Layer 3 of a small transformer language model trained on English Wikipedia (8 layers, counted from 0, width 128). Numbers have three digits each and are written without spaces.
Take only the direct path to the model's output, skipping the later layers: a vector added to the residual stream pushes a token's score in proportion to its dot product with that token's output vector.

Output vectors of the tokens that the questions are about. A number n stands for (n - 500) times 0.0036.
"nes": 340509461337675491331619498340739361442549513344633404500515446423640551686682295521602655313359600629301310491477628634538540488441307394603453450447424441458372610469368485517607317567446692569535405430584622522493603599426325567624510551454488694483398411450560517506464507503623527492523467393448507455751552535384437450603294523603414539650386541518632488424580465289624776511513
"ár": 692669561441503476464478580583577328534451361407315324497528619343540336838731443367587664416476519479516493497614511553509649619580637398397541289706528469656253369581577528493447477474482543460358634686609700554436510515613524609536507430313444444304474510658420460476308341544471735363570471532408541485633360509417371472599300480531432462612386449511557436586601443515476293524579
" compared": 457680509454528666488388352647393476488592575449567582418461617460686586711484478460578546522422569522563563507683439328536578475377433544501506409381501411518433522621412556504577546655495557574352275586555486520323269527582430626562375515604551451462573421566394350403496481459569581440470372411515418458554436553630529467544400502444492297378476555713552389629412566587442521519469
"nt": 615612500418565313600506447483717382437474494260310462453458528347714494614442430475482529291442742507472587564555624629428552500486650365568711515444378418490495488765556464773411444704553539658400630437592434455423534470474372510471604573487402412497402442620487443382564379503519626515652406341630519241546628463491353575539253344498447380645479440539510539611395585433635572527397
"ub": 423503645449609353569478487578560553410329405384263433423560404383522537699413597509381466397550557446598479478656490460507530499426614447497416537334607417499609562537542510523559440482589610288543410494524554631491502402402574509598377445528502581446439613721468537673700282494499520270462561494387583576507465472491383642512628641580313505494473421457628442671445453570396542503556
" following": 520515440386480544578483412526515466442720626528620450440414591502588440468491558544674449585545440429464653385547519414533555346535446353482429508348379320638343483758515581580370457440397496533377471496495450545482618607610271491645337312631621521550486596598572395433550522396347624374440480592502640478496592471586484472571563565333440517404496510554569384551415589533523609489512
" residence": 670486625384544548564435463433504495558537561454472352422641598524487493495403458417494590432417501542501602590721457390316739583444528391300512537464632396372442548584560452600583554484367689614512626365509597440504600480517406623455403587392559632578539428620416531446380469499589507551526398419426310364383570437548497400443484351491513238551557443570682471412564498499609490512630
"slav": 623680481493300545407473470353344072685439627512553466558495577307442417816695661295630636267528593447508544515838434489357481623482495501543760637409484615353283538655392467485590494514576497384399508430530505628285367487716326458477305635530515738443589414628427475528515493501426527350656381398381596368463775375484513473491490403534291664446421381604592508578620445514671570519413
" ": 367431473658511413384519552539388615493376446525554619509405399605450573294452386563383391632546420365499433493338523537499368416580498541561469425548467570573661446418643498434362580529547420571631440571495493522419533569435651346464482340542450442649464664455513604598578568545451386607581536508461532469443502488513727455537559390506648603381594751358382471426468559452481598446581
" average": 716546701519446583321687363546524387517563489389762546524462541523660470574519429474611420488671635502552422526534517495476492443478559488284455531416639382524435689606484505611650373639303531534439437592487541552449239526563363579411505565437689316411603451645522312490629626352422356360456456333362546504422686400441477368519446419569661280576519529591587243587371398534522599507545
",": 491436397424537430348449404653392572421468453492534527598632435562383563454559429495347490626476344389485553376464612594514526309413556487549403466553490458710643382336448612413495630651616359438631455538531393518678504546451619454484498572531388422655404543437581380431483596612519419551487512445660584587457517580536583462585482391556545477351565582548332598425543577390452579473566
" until": 581415405395526561468494333441471530512414524430692383428587490507478544542490533399489486551576415608559723526626491401556600472546510434442434452357387420583422482520481506466401451476396387530364493504327480540647615579494380484560450516675472563638582582448443451443511525360481824501512450588599541468462517541501521373568640445475330612617430496733456456626530541324450496515521
"ify": 618472318359345726375478499363610646511458567460602502527632587459937354577426540455510447486644384615434459567774605463619584754350396414456406548294654306437315676752480409687472317486454476506640648444467563502464456395672354655422437456370433384286486502536442416469287411428592609440309381649381502704547329508410469695284625441552367473464425494779710532612600491529489568520460
"ür": 590518481383343530566642546414489506575483549425528388600601510474557454799463520353641449463325431613489596553658478607415583608725494527398454357360541271268357425434546587418363479482620479477399676580540499566239489402542435643527381584593676704374583325660268540444228420470720771410292292503583477487553663556534345486432394643459376542496628413448543505620616577623595399516457
"hurst": 506560521278443465801636506535550456521573488600533368436640521501664561719483643521543431558237726745445460663590549585504644642404506258464495615427656295348504427514491506398545529453514507490373589354473527519384554355466380511456360458542399662515625320507414398366533468488519504506369409518412406550512492355592220525573545608518411427542527471698642506472556458592560557520236
"ura": 620583730373370504634489549420530595543441561572399489526502596481495667635580449679529447247516423586345426495580394529486614672458368494514343420482588397261411430574490552625703385386501501575394651513474460698485562210449389484518544520530580617442442614488384295478460554403542528493358402577386650633704440388415364456487550504584362610611522570424585507479393321603685332508628
"ar": 673497502614407524467430506548525590493438483346315541478594442453463563646294553355534485352468475530611381291479608596605395458475588368554480376509411468538449395479534579549330564509507639548378630641567544559676476519485370507432432424574448643502607437425409383647427443658454524343482424582427522487428481506536513596482504530538568517372472567451644595614555421591485512501674
"cat": 597460650533580548434508463550676503491509469627427511357440541460532664703652470330426584407518497478379648481526610397589599632394525545497726662594567485403531417551439484624441433541465599618367621439738583407470448378448466552467518503598416381253405467426403463482570369533625408334398627469373497447530500311425422420397471541556559452377321452528550535593604562503480509522531
" Virginia": 662539454348339671587613495446531481562580484568535514501449540504573345559419699422484509288550623574514596494484461583477473509504634480402682499326585461320494537554489525477504535448562458543384656497504631474470624446407615575491509585379448455545663419397478601488456446511609485423455407512435499501485515339506535423569406419374446474600534404604598405522525398499520356517496
"lain": 585693362325289523610721630400524556646366401405311388696584435400651553682387610433457722437500564422500463536596431474266574563382556327427625384180507365500347471596549432532454335543416573645320524564412638606567445494497437574608510705476333406584417489571517456623548478656701823500324434368521356383595467368500453424570493721495567419539684407503669561448515349585451469500570
"”": 612426393436601680392726301514747526445508831244562483643595613384600431743313542528541607399367572547430454504604404415578808678452535554356432679442644413458412484523418450737449379530497504662466443349494501501341619439438485512492474504380628559614488433631593530481501433647687536601324708418479557337501393543660501316607419329425260409359324482644489427490288504646393217498522
" Synonyms": 547483486410452558688536368423679687597713579351579393565448460356653516689742416518546648480386523529255650661486378465462598553525614400448661426535496281576289526750448394451567471612430453550466475483460601386352403311669477730476331633552759453534663452640392480221513564307627413568410411545415520451310451559408313547326281450466438513550480623495530409619641448401642468549527
" time": 632496411379424432465412395568452697427495384518640388487508428621590545429555424565763420533594385474710492614639443459506462487629498532288478702445598460400527442580521395394576317464326503610495382595496442632568532568413538666436515410564454495508648563526411503468421566469584430544355489384405394508545551478693590516450548577446426300498422546615569338536498466471463591495564
" racial": 430648461424429449304720410675534372678675559546609376332413534440633509558552396540563677499360616612389543442780391387527493413404541328475505596636428461617309616495520514485571587440386570516484534544503592647387526460579348623495499609344591570413690505651309440579688446348528521483525322439399459343554480420367513509520473483385390377502500476664681324570489405724578422539338
"inomial": 458584327376464190656444419543692552470690626362664331521504641342458529662635388460373811473569592505140478859675384574595485488493584390372554451513460020601475619658522298518367556579376488684472518583504438550314536517601532701394281825263933496467743501826294398439469492358476444493367458409433492559541434550485291630570277586413413587408706501547538371543458410577683450544345
"sław": 721634561404393612839498528417348421739565577489618506560484633262381408854636624361696681215368498574377493621864444443473644518636513537449830548579396275355290624708346355395588412442488635469338400202454482702194426514471194557580462597527337787445642405576394533236470506506310523457399451470388584292618761449447454583455459387543377568542607463693381474596679308586704281521404
" Ave": 582479557439389692684546376416537556522628397395395398376532664496551517461427621515507546349516459540507654614417492368484512588463606475455507533662636420492472529576473390567562410477575450447487613464403610633552428507528496429622432582595519478477636356629454509476519400556382460434628442451530412566478615461521373487407515353511358361686358408413555416585498492505539455528552
"nfluence": 647706576360648478420412384648493444412738621194340402611406496354472489732365613397582651292340386363437553653853439418442576563559490252285599457336583335393230629589706501637739337440527640761298549441561647471435539291563587675335446469395673688389718400596505468416467359369660747282336638461549458360375515436629382621490419667540435351439753225474549490493572560512741521528610
"istic": 467688562318434559577490344514631252573515584334383400701590504386482610629497402256574582583464353680432536276568611508575337546302667393531431484444554570293432531709528435631605299530420467573539647658478433708474743611477324666381393575585560452330461611519224328424528322493602790465568412476225365349480327566459446634619418437483448375549639584520641456715464547714643482530486
"Population": 375494493474465617457477278664547324557599624505474626254397556373489361621440432370632754474437559415486509591733397341527490741496513437352426455323364403663514541583461432738634512355395620401452538562536484545455516532608481596545370597472607704461586397499363634540687327389768454643403421364482351568400576383517344499454594582494509375610559441591520508521469338579651476542486

Each question shows what one neuron of this layer's MLP adds at an activation of 1. A number n stands for (n - 500) times 0.00073.

n29: 431654422510418404434474599334608441475467517500512489557573393545448477539627463568469582529464533486569525475612504544431477459438552578551520447516522482525620504535465467504445419452472608417509457511487612483419529426591487437580515458526549554545457525397476525477472637449522378454488364529627467496530454453466520552464490370553496690457582415508513514512516488522450569461573
Which two tokens does it push up most, strongest first? "slav", "nes"

n181: 574465420375416565568572347450590600445401623510636588461564490478490547522566369489514445573483599606395458566461493436400639688553518534560348649448401623483541514401400430586576540507500461459495602524490550426462432747597588650330502442447616531421566607516314427398455458573474609425399630482379466594610554495531515410498455366483524490520526508497447453404410434389469509486483
Pushed up most: "”"

n268: 432637578596492498473723580456445483474394577583403470667518587362475503493455507493555422404618546482443560430554529476390643446526564568465495472410531519495547481405367584459422539544532545545445382488607392493422530534600607437563510381512580510495407505582301515438357735531571546548350279484381522618448603592587645563367459354675404521492500536534455505376645382512421544497398
Which two tokens does it push up most, strongest first? "ür", "slav"

n44: 557461357457500462631492282416550573547385484520542522648696562587478556400550578396340427697408597385692425525410481513397439460647526536456463425443503314322364516375562558518491495423476577418458534547358546573607486573540487508330461582475634519565474483539541668574281626446581511605411456700587620315497459462429613550569426401486563395486578279592536478478390658571610462554511
Pushed up most: "ür"

n525: 582489538420429602362489467612538519420437313480494473465566428382369514588492481563497545664551439641669664407434594296532571402717544489477579498525503576500513541336503592412531542289301492443438514532649585388286524625380474527420461503513463519581619322487254535511463590483434577555652503408561642613527621462440491484671408436590460661602468446491476486500552577440360528385517
Which two tokens does it push up most, strongest first? " until", "ár"

n514: 432400496525488520454458531542516467417457442323587635558521569641480573471409651486391522439427382474579568473508412574447502403439447480706498465562407513482555559458371383489453343502438576502530562518404551625502500474541560616474440565522611504459593688544377598431496472412454500457539480585620554665555491475435448439561703525368502472551401533472516434500346554496429454449587
Pushed up most: " until"

n372: 381558468542602559526407579404567603531503618461528462326319536481566486396560455480619563557436373340474495451414516718455508534477475598353379467447702503653348508555376573495609503389689572621608472411508561519413500397533667535554410508500550622368564555495580516543630528642624291540328353431443526543396580419419494405581511353543428608494571461537449599555560506523579450426247
Which two tokens does it push up most, strongest first? "Population", " Synonyms"

n562: 531415566428471431468400588442552465637552691470505498599539754538487484549530657658442498568538410585494527489396467438449500425398560541476554447493616485512480387481486504578540518534500428415476310446464551478603590522505479555462478610428495442523559424492553509565438617384564431574443443506573436585544323493585374486505512488459353619439527592446559521349495318556512534342413
Pushed down most: "nt"

n451: 497526441534687422625458582414556470390514553626405472500324269614673587506580561555589340546327500559443551514600457577533486608322431409394594384468546280494497604500390421557459605545687517360519396705534572442503472359445667389651554478444462445410667506434536571745422373532398376464403457553577596494597509447480634480438515488678587461415492597444542428666458470532494418574304
Which two tokens does it push up most, strongest first? "ub", "hurst"

n38: 418558540407406490505554592461542372425481517541573560557437386378442556515545558523450599343341649410521637396565512572347542405510479483450469509533582463503629577417675684509292558488561458547498470576598512447555470541404462520567628372542462432533451525373444567488485179421565462453412433470615576468651474574448380562446612553465561354654434541487448450472521456448713546545550
Pushed up most: "nt"

n568: 460495459446536556606417564509559484450564516559435523457612493590576551493378589487500458544464373355579507676489515647572555533605448482312476614477448350514414418297516551507607451491543382427429512505468491518436484422481539565467552391536512480458545491596484587555507495444337507490433475377637532529361529514452469378598437556393423452593587417612484461548642696461615589403514
Pushed down most: "istic"

n312: 356655615463491460550616491455362585394517328369682454520656382582463591443348492442632432520676451521525517410567450559698355572364416529500281394411598411512400503401530600519608601621389635431426594305526407542584552429524508625509544514631512415465446577414333514445463483687548538417681288519503538349577619448509379590506467426535454570536520761594417450442488497643415358427644
Which three tokens does it push up most, strongest first? "istic", "ura", "ar"

n120: 540326583448477371580488524519548565446548488419417505472556502603509334519459565596489370543512436379416486555627589546554529500455498469464550550404552647603422460421439482386572519384432441495559612664526400479553500721603427632485668405415609535488537549453479702367451593434451527497427507567428419564552487524393593402562405451467368535587516381570510532346523420416443511603611
Pushed up most: " time"

n425: 441639657690593412352495462350561507476409492364391548404415394515617446478392411549592589510493695479553492459562459446540362395383347467681577436393505571479425636481469627374563414479528533553567606465374550587498421582487539503548556429538440716552676570491520482440530599487594539597603421316387428543458473429445527347576594542419497580590562611500427531410497495464463538523392
Pushed up most: "nes"

n288: 495490534388618396593572549510432610613528722523577480454485550599580290539522450426477435473645568635608594598447411576390397505464535564490474566412449692427500493391563604346401517541510391430584628459561466526462534562528605490387364617430561440580518357443469461388548522381533460555488498461512465518471609614378459426596528332500444521464596375569378470502474482379628502416380
Pushed down most: "ar"

n721: 481555522506523572551360662512617472497377509602523529566281471459450626447615488547464636462615547487488316671462640552426545431560649506422625456578557663435572327535471527403431392441434308531455685469491364680438532500419368832576521560456415389455431448497512535525550322500185574450465681363548559253690212380607510560446653503424447407273478444470693484698557450410450606656606
Pushed up most: "cat"

n209: 595500457570552484437642538451538515408461549582518564451482447553600468355514310546446445525553592559565604502489396595646509418519453468652354486268380502535562564529491461543505344443531435424406491426610538620397455564530496692467466511411523427585465385445480486430600549453529484555562616438399598565482402428484531602520463516432616571498604509372423495470493460416554517490631
Pushed down most: "sław"

n36: 450416524593551478450540539445485424532486539513406459442537490478493644600444531694620401317512438525486507583489549620545393482525532485453694593500573471393514523451406404507513446514483428346502711700449493429441357590502507573576500551414593495517457624502490447457507405353538562683458568447448553560438503539370431688563331455371531761583441533518401517502434505585444423583483
Pushed down most: " residence"

n155: 381371670553513401621468598485385415535662542373492560567581380505340482320513668541521437590520521619636603555505548502512595562618542520543487474436422474408409587569541476545448476409394594475559556572453446441536510415477396460414640562357358449441606368439441669423586460392461579617568462620497462529466540624450686402455408474420525466453502360513490360445484487400659581474596
Pushed up most: " residence"

n637: 465432425519664431567378578411526480468555515462519398616579608602556643354534536228577563476428392451644688565478587492403435457470551390345443631468517512369431485546577500485513477435549562474301431557500604561309425411484468552584557497461422596468519423471543433461439494561422553613421508439731537533421536376479623505562457564295477689462551551413484524531527660391418466367619
Which two tokens does it push up most, strongest first? "nfluence", "ür"

n151: 444590620727488421549604451593668533513508367521480428562515567517278480587431400450446603572300500500617474654487527550743572565386468511698476333418470572623556365445503426503467567412599636398662532469333531573600469489795481419515503466362485469352544439479511344466489650565361520479590414599439578326531298514384527397554480304625542422500371503500452544465527402514413534425575
Which three tokens does it push up most, strongest first? "ár", "ar", ","

n573: 593534511508332342394354793475508623519543617500434472598369572553550638508548596487355511373348689404575706461440276626362556419574585517587328527488529545445566561570534486305334497516469472494543394475536407591331472612463599630626521634492456626632547540416536525413536481624470506420443576489594396530583408478542438562511609468407600314456393287453416417565509479396465537359549
Pushed up most: "lain"

n486: 560323471463423647522386296603349537464528532506473357396610390618563437500612594503620363438532491597500509699639525412480450521573582612528579396347453579452523445648422374503479392492483506231406324396581477511678529312533470588500447564595521491393527542683617456364497400590531574546408564635468211665580435503619518588617309497535526666564426576546526459524423570286662524477473
Pushed down most: " "

n177: 539629468439533628506680423555556435508400492354568412534549581429573489403500547651485588414495275544586577452416525495484423486533368706537367523525535535525500457611631520535503490480479592400392274445500503526430484370514364304344414445663473497565506611493401471458492622530373486463637623620565500560307455431482486383418443606638448685561362558522418449500598383576631367646541
Pushed up most: "ura"

n520: 525593413396406428401464395531436453416577477455428489668388486464462467520518574374522542537574593419487594468523423573554477498397708403619600496641444588519500504570561456557540433532592418505472678464398464619509477449570378539483413595450493469465370619459392621482493487589482440505486518461514405581430423568618546606505580463482552558557560422517546435327558409507723581375488
Pushed up most: "istic"

n92: 687548680446485583382566568552590495365522542407672539567543523456467684586656355515404555607400527585567534520411435563607477384276429443458471566399564429543511513469382359353663314479689492377527480486517580412285494486529500435571471436692622511557456471403420500472417513358475514509557548444588491452519539494391323664545359359514691467535266503474682560443571556652515539385597
Which two tokens does it push up most, strongest first? "nes", " Synonyms"

n680: 574660443470529513377692549481381396605489557627461399424594373449479653438464566607495383303529506438487560421754458421388568548608275429410390445578487375550519551513583563415362516383607657495345675459586649503452337545561515486406619516454441620370576547604516451395593678562585445488442402485550550477548483478624489508421455700492559497367409443397470500544397511560443538661459
Pushed down most: "istic"

n227: 434550479432426447500580458505631502498588451476483326535491545604472445454502603421500466549604525415569516397565489575548542423515419413378524516553458341615525463383675374542519505511595488437542369440377498555405409443574578507419429393544478470600435481624509463553550762548527372631552465579509508460514535500409605488444478467512555377553672303595451455342495671607500450553581
Pushed up most: ","

n652: 550594493474402461515489556532416491382426553591498467641526491548415509605432598474436566516493500440531565418596547590577612534444445439512381425412498546490656513571531484546295507678498433461518488334562582614331537468360515570388469403415546668488522491541482579553521585366423450436743365609474578532381525546509578435512507448574594493483516447502414365566542476531354573521469
Which three tokens does it push up most, strongest first? "slav", "ub", " "

n148: 352549446441438585576407549521664492515490570500560462441541533516423357473590416403531576432375483242552495603508479476492579447540424410480438632320571427539548541390475536446578547533455449361620428551647252429482605540423462478602639535343553627503489450586601425564495472728374489446590427513525626486627454586452619473435409376673290631536585354497634527440648615521455568303486
Which three tokens does it push up most, strongest first? "nes", "slav", ","

n387: 379435638460384447569582413629393530640494573514651368543421664344394606695446431596365667524503381332468591456491561477586301750567645368672448465514354387583536513475362542606577484547497610620513565620610395424464577566462481361433208590600594349507378449396368744413431488379477527568493581620452485615530454230510525672513183448708338468413332790546574462646447574628331512581363
Which three tokens does it push up most, strongest first? "inomial", "istic", " Synonyms"

n546: 500587711612587629482329646581602288548370421441419426418486578371559483576454522497511494684497451420546486377529538442522626638446487540543328383714357588392475460405620577394367492394565455585438485381449503584658645336427508428578530554494630486360491529615422398537458569409297691527630514395543550607539618540511326574648421474551669365530439479521486564382449616432416497347375
Pushed up most: "ár"

n378: 618460640455449484535494353398568564423557371554599395687440377481366364430621516575556551664631604368438471552451413627564565483354482749146442449497488546386305580383520440485497516761564284439531500216487481439740510421367580175554370623516463812430382367615580497574695534446589546624540529485526521368567445584481490448604520540497458459618529449606422632612442368599565570452391
Pushed up most: "”"

n638: 543602526488482318448605579341498601440564465593391447613538576504418444450454449502500517485461394605408381392609477519444452391440547564453498410538523547545524465350554515419314496398550483480477569496500687534440524498565554575628439504496523586605634491563433587437522495446532527551460491436582576540526310474493562535447529516520524514630547479390587551542357468481358569472380
Pushed up most: "ür"

n89: 410404396432526471546612378554411539430666357546482458490379520471466609363400532521524578452417415580681460602465486568407317539458601585622484530492408519434449617571462529467330548505559626567472642574414600493611465583533448437523619552581392381470619546560463547453600414298541422563467563561598492588583597431468437617425418551515416518497446570531443518352581381642461299528460
Which two tokens does it push up most, strongest first? " Ave", " racial"

n689: 399557424451493310461454493451540442353734579617470393296500459523467517376450539497500532543186500338516613427636459652227547558670528453532503509551440516732650397522480394418503607463411602688651619592451490640403583403578421668597706381355658461571548659323832586361321546565354405440608567553443420376438374368563566477463463422540651416472591524563758338537594458620382463348395
Which three tokens does it push up most, strongest first? " racial", " residence", " following"

n674: 376421336323512446590373477497537562546363523458444555337562582486693435406596542622393382526358469641638526168478564466565396649331476663500392497450595433536446579543515425505482522519634480411399423460523429571559561387515607456578497506848509520591620544403548586451525589583604588362465570470532519482543488514554464477618624382728398315386455374418468588552369464420672554457529
Pushed up most: "ub"

n14: 495599652485537406419466378523521580441493470430614545553502564518452326420401527421451452444534587493522397362548585348502528440390550540502461382385370550387509553390409437544510455563472477516557464512586612422613521527517487493539585560597558463610587493600587305352463709553611538604443439480507630522594505493437498481460541443402652561422566651488530626427581493502304459481507
Which two tokens does it push up most, strongest first? ",", " average"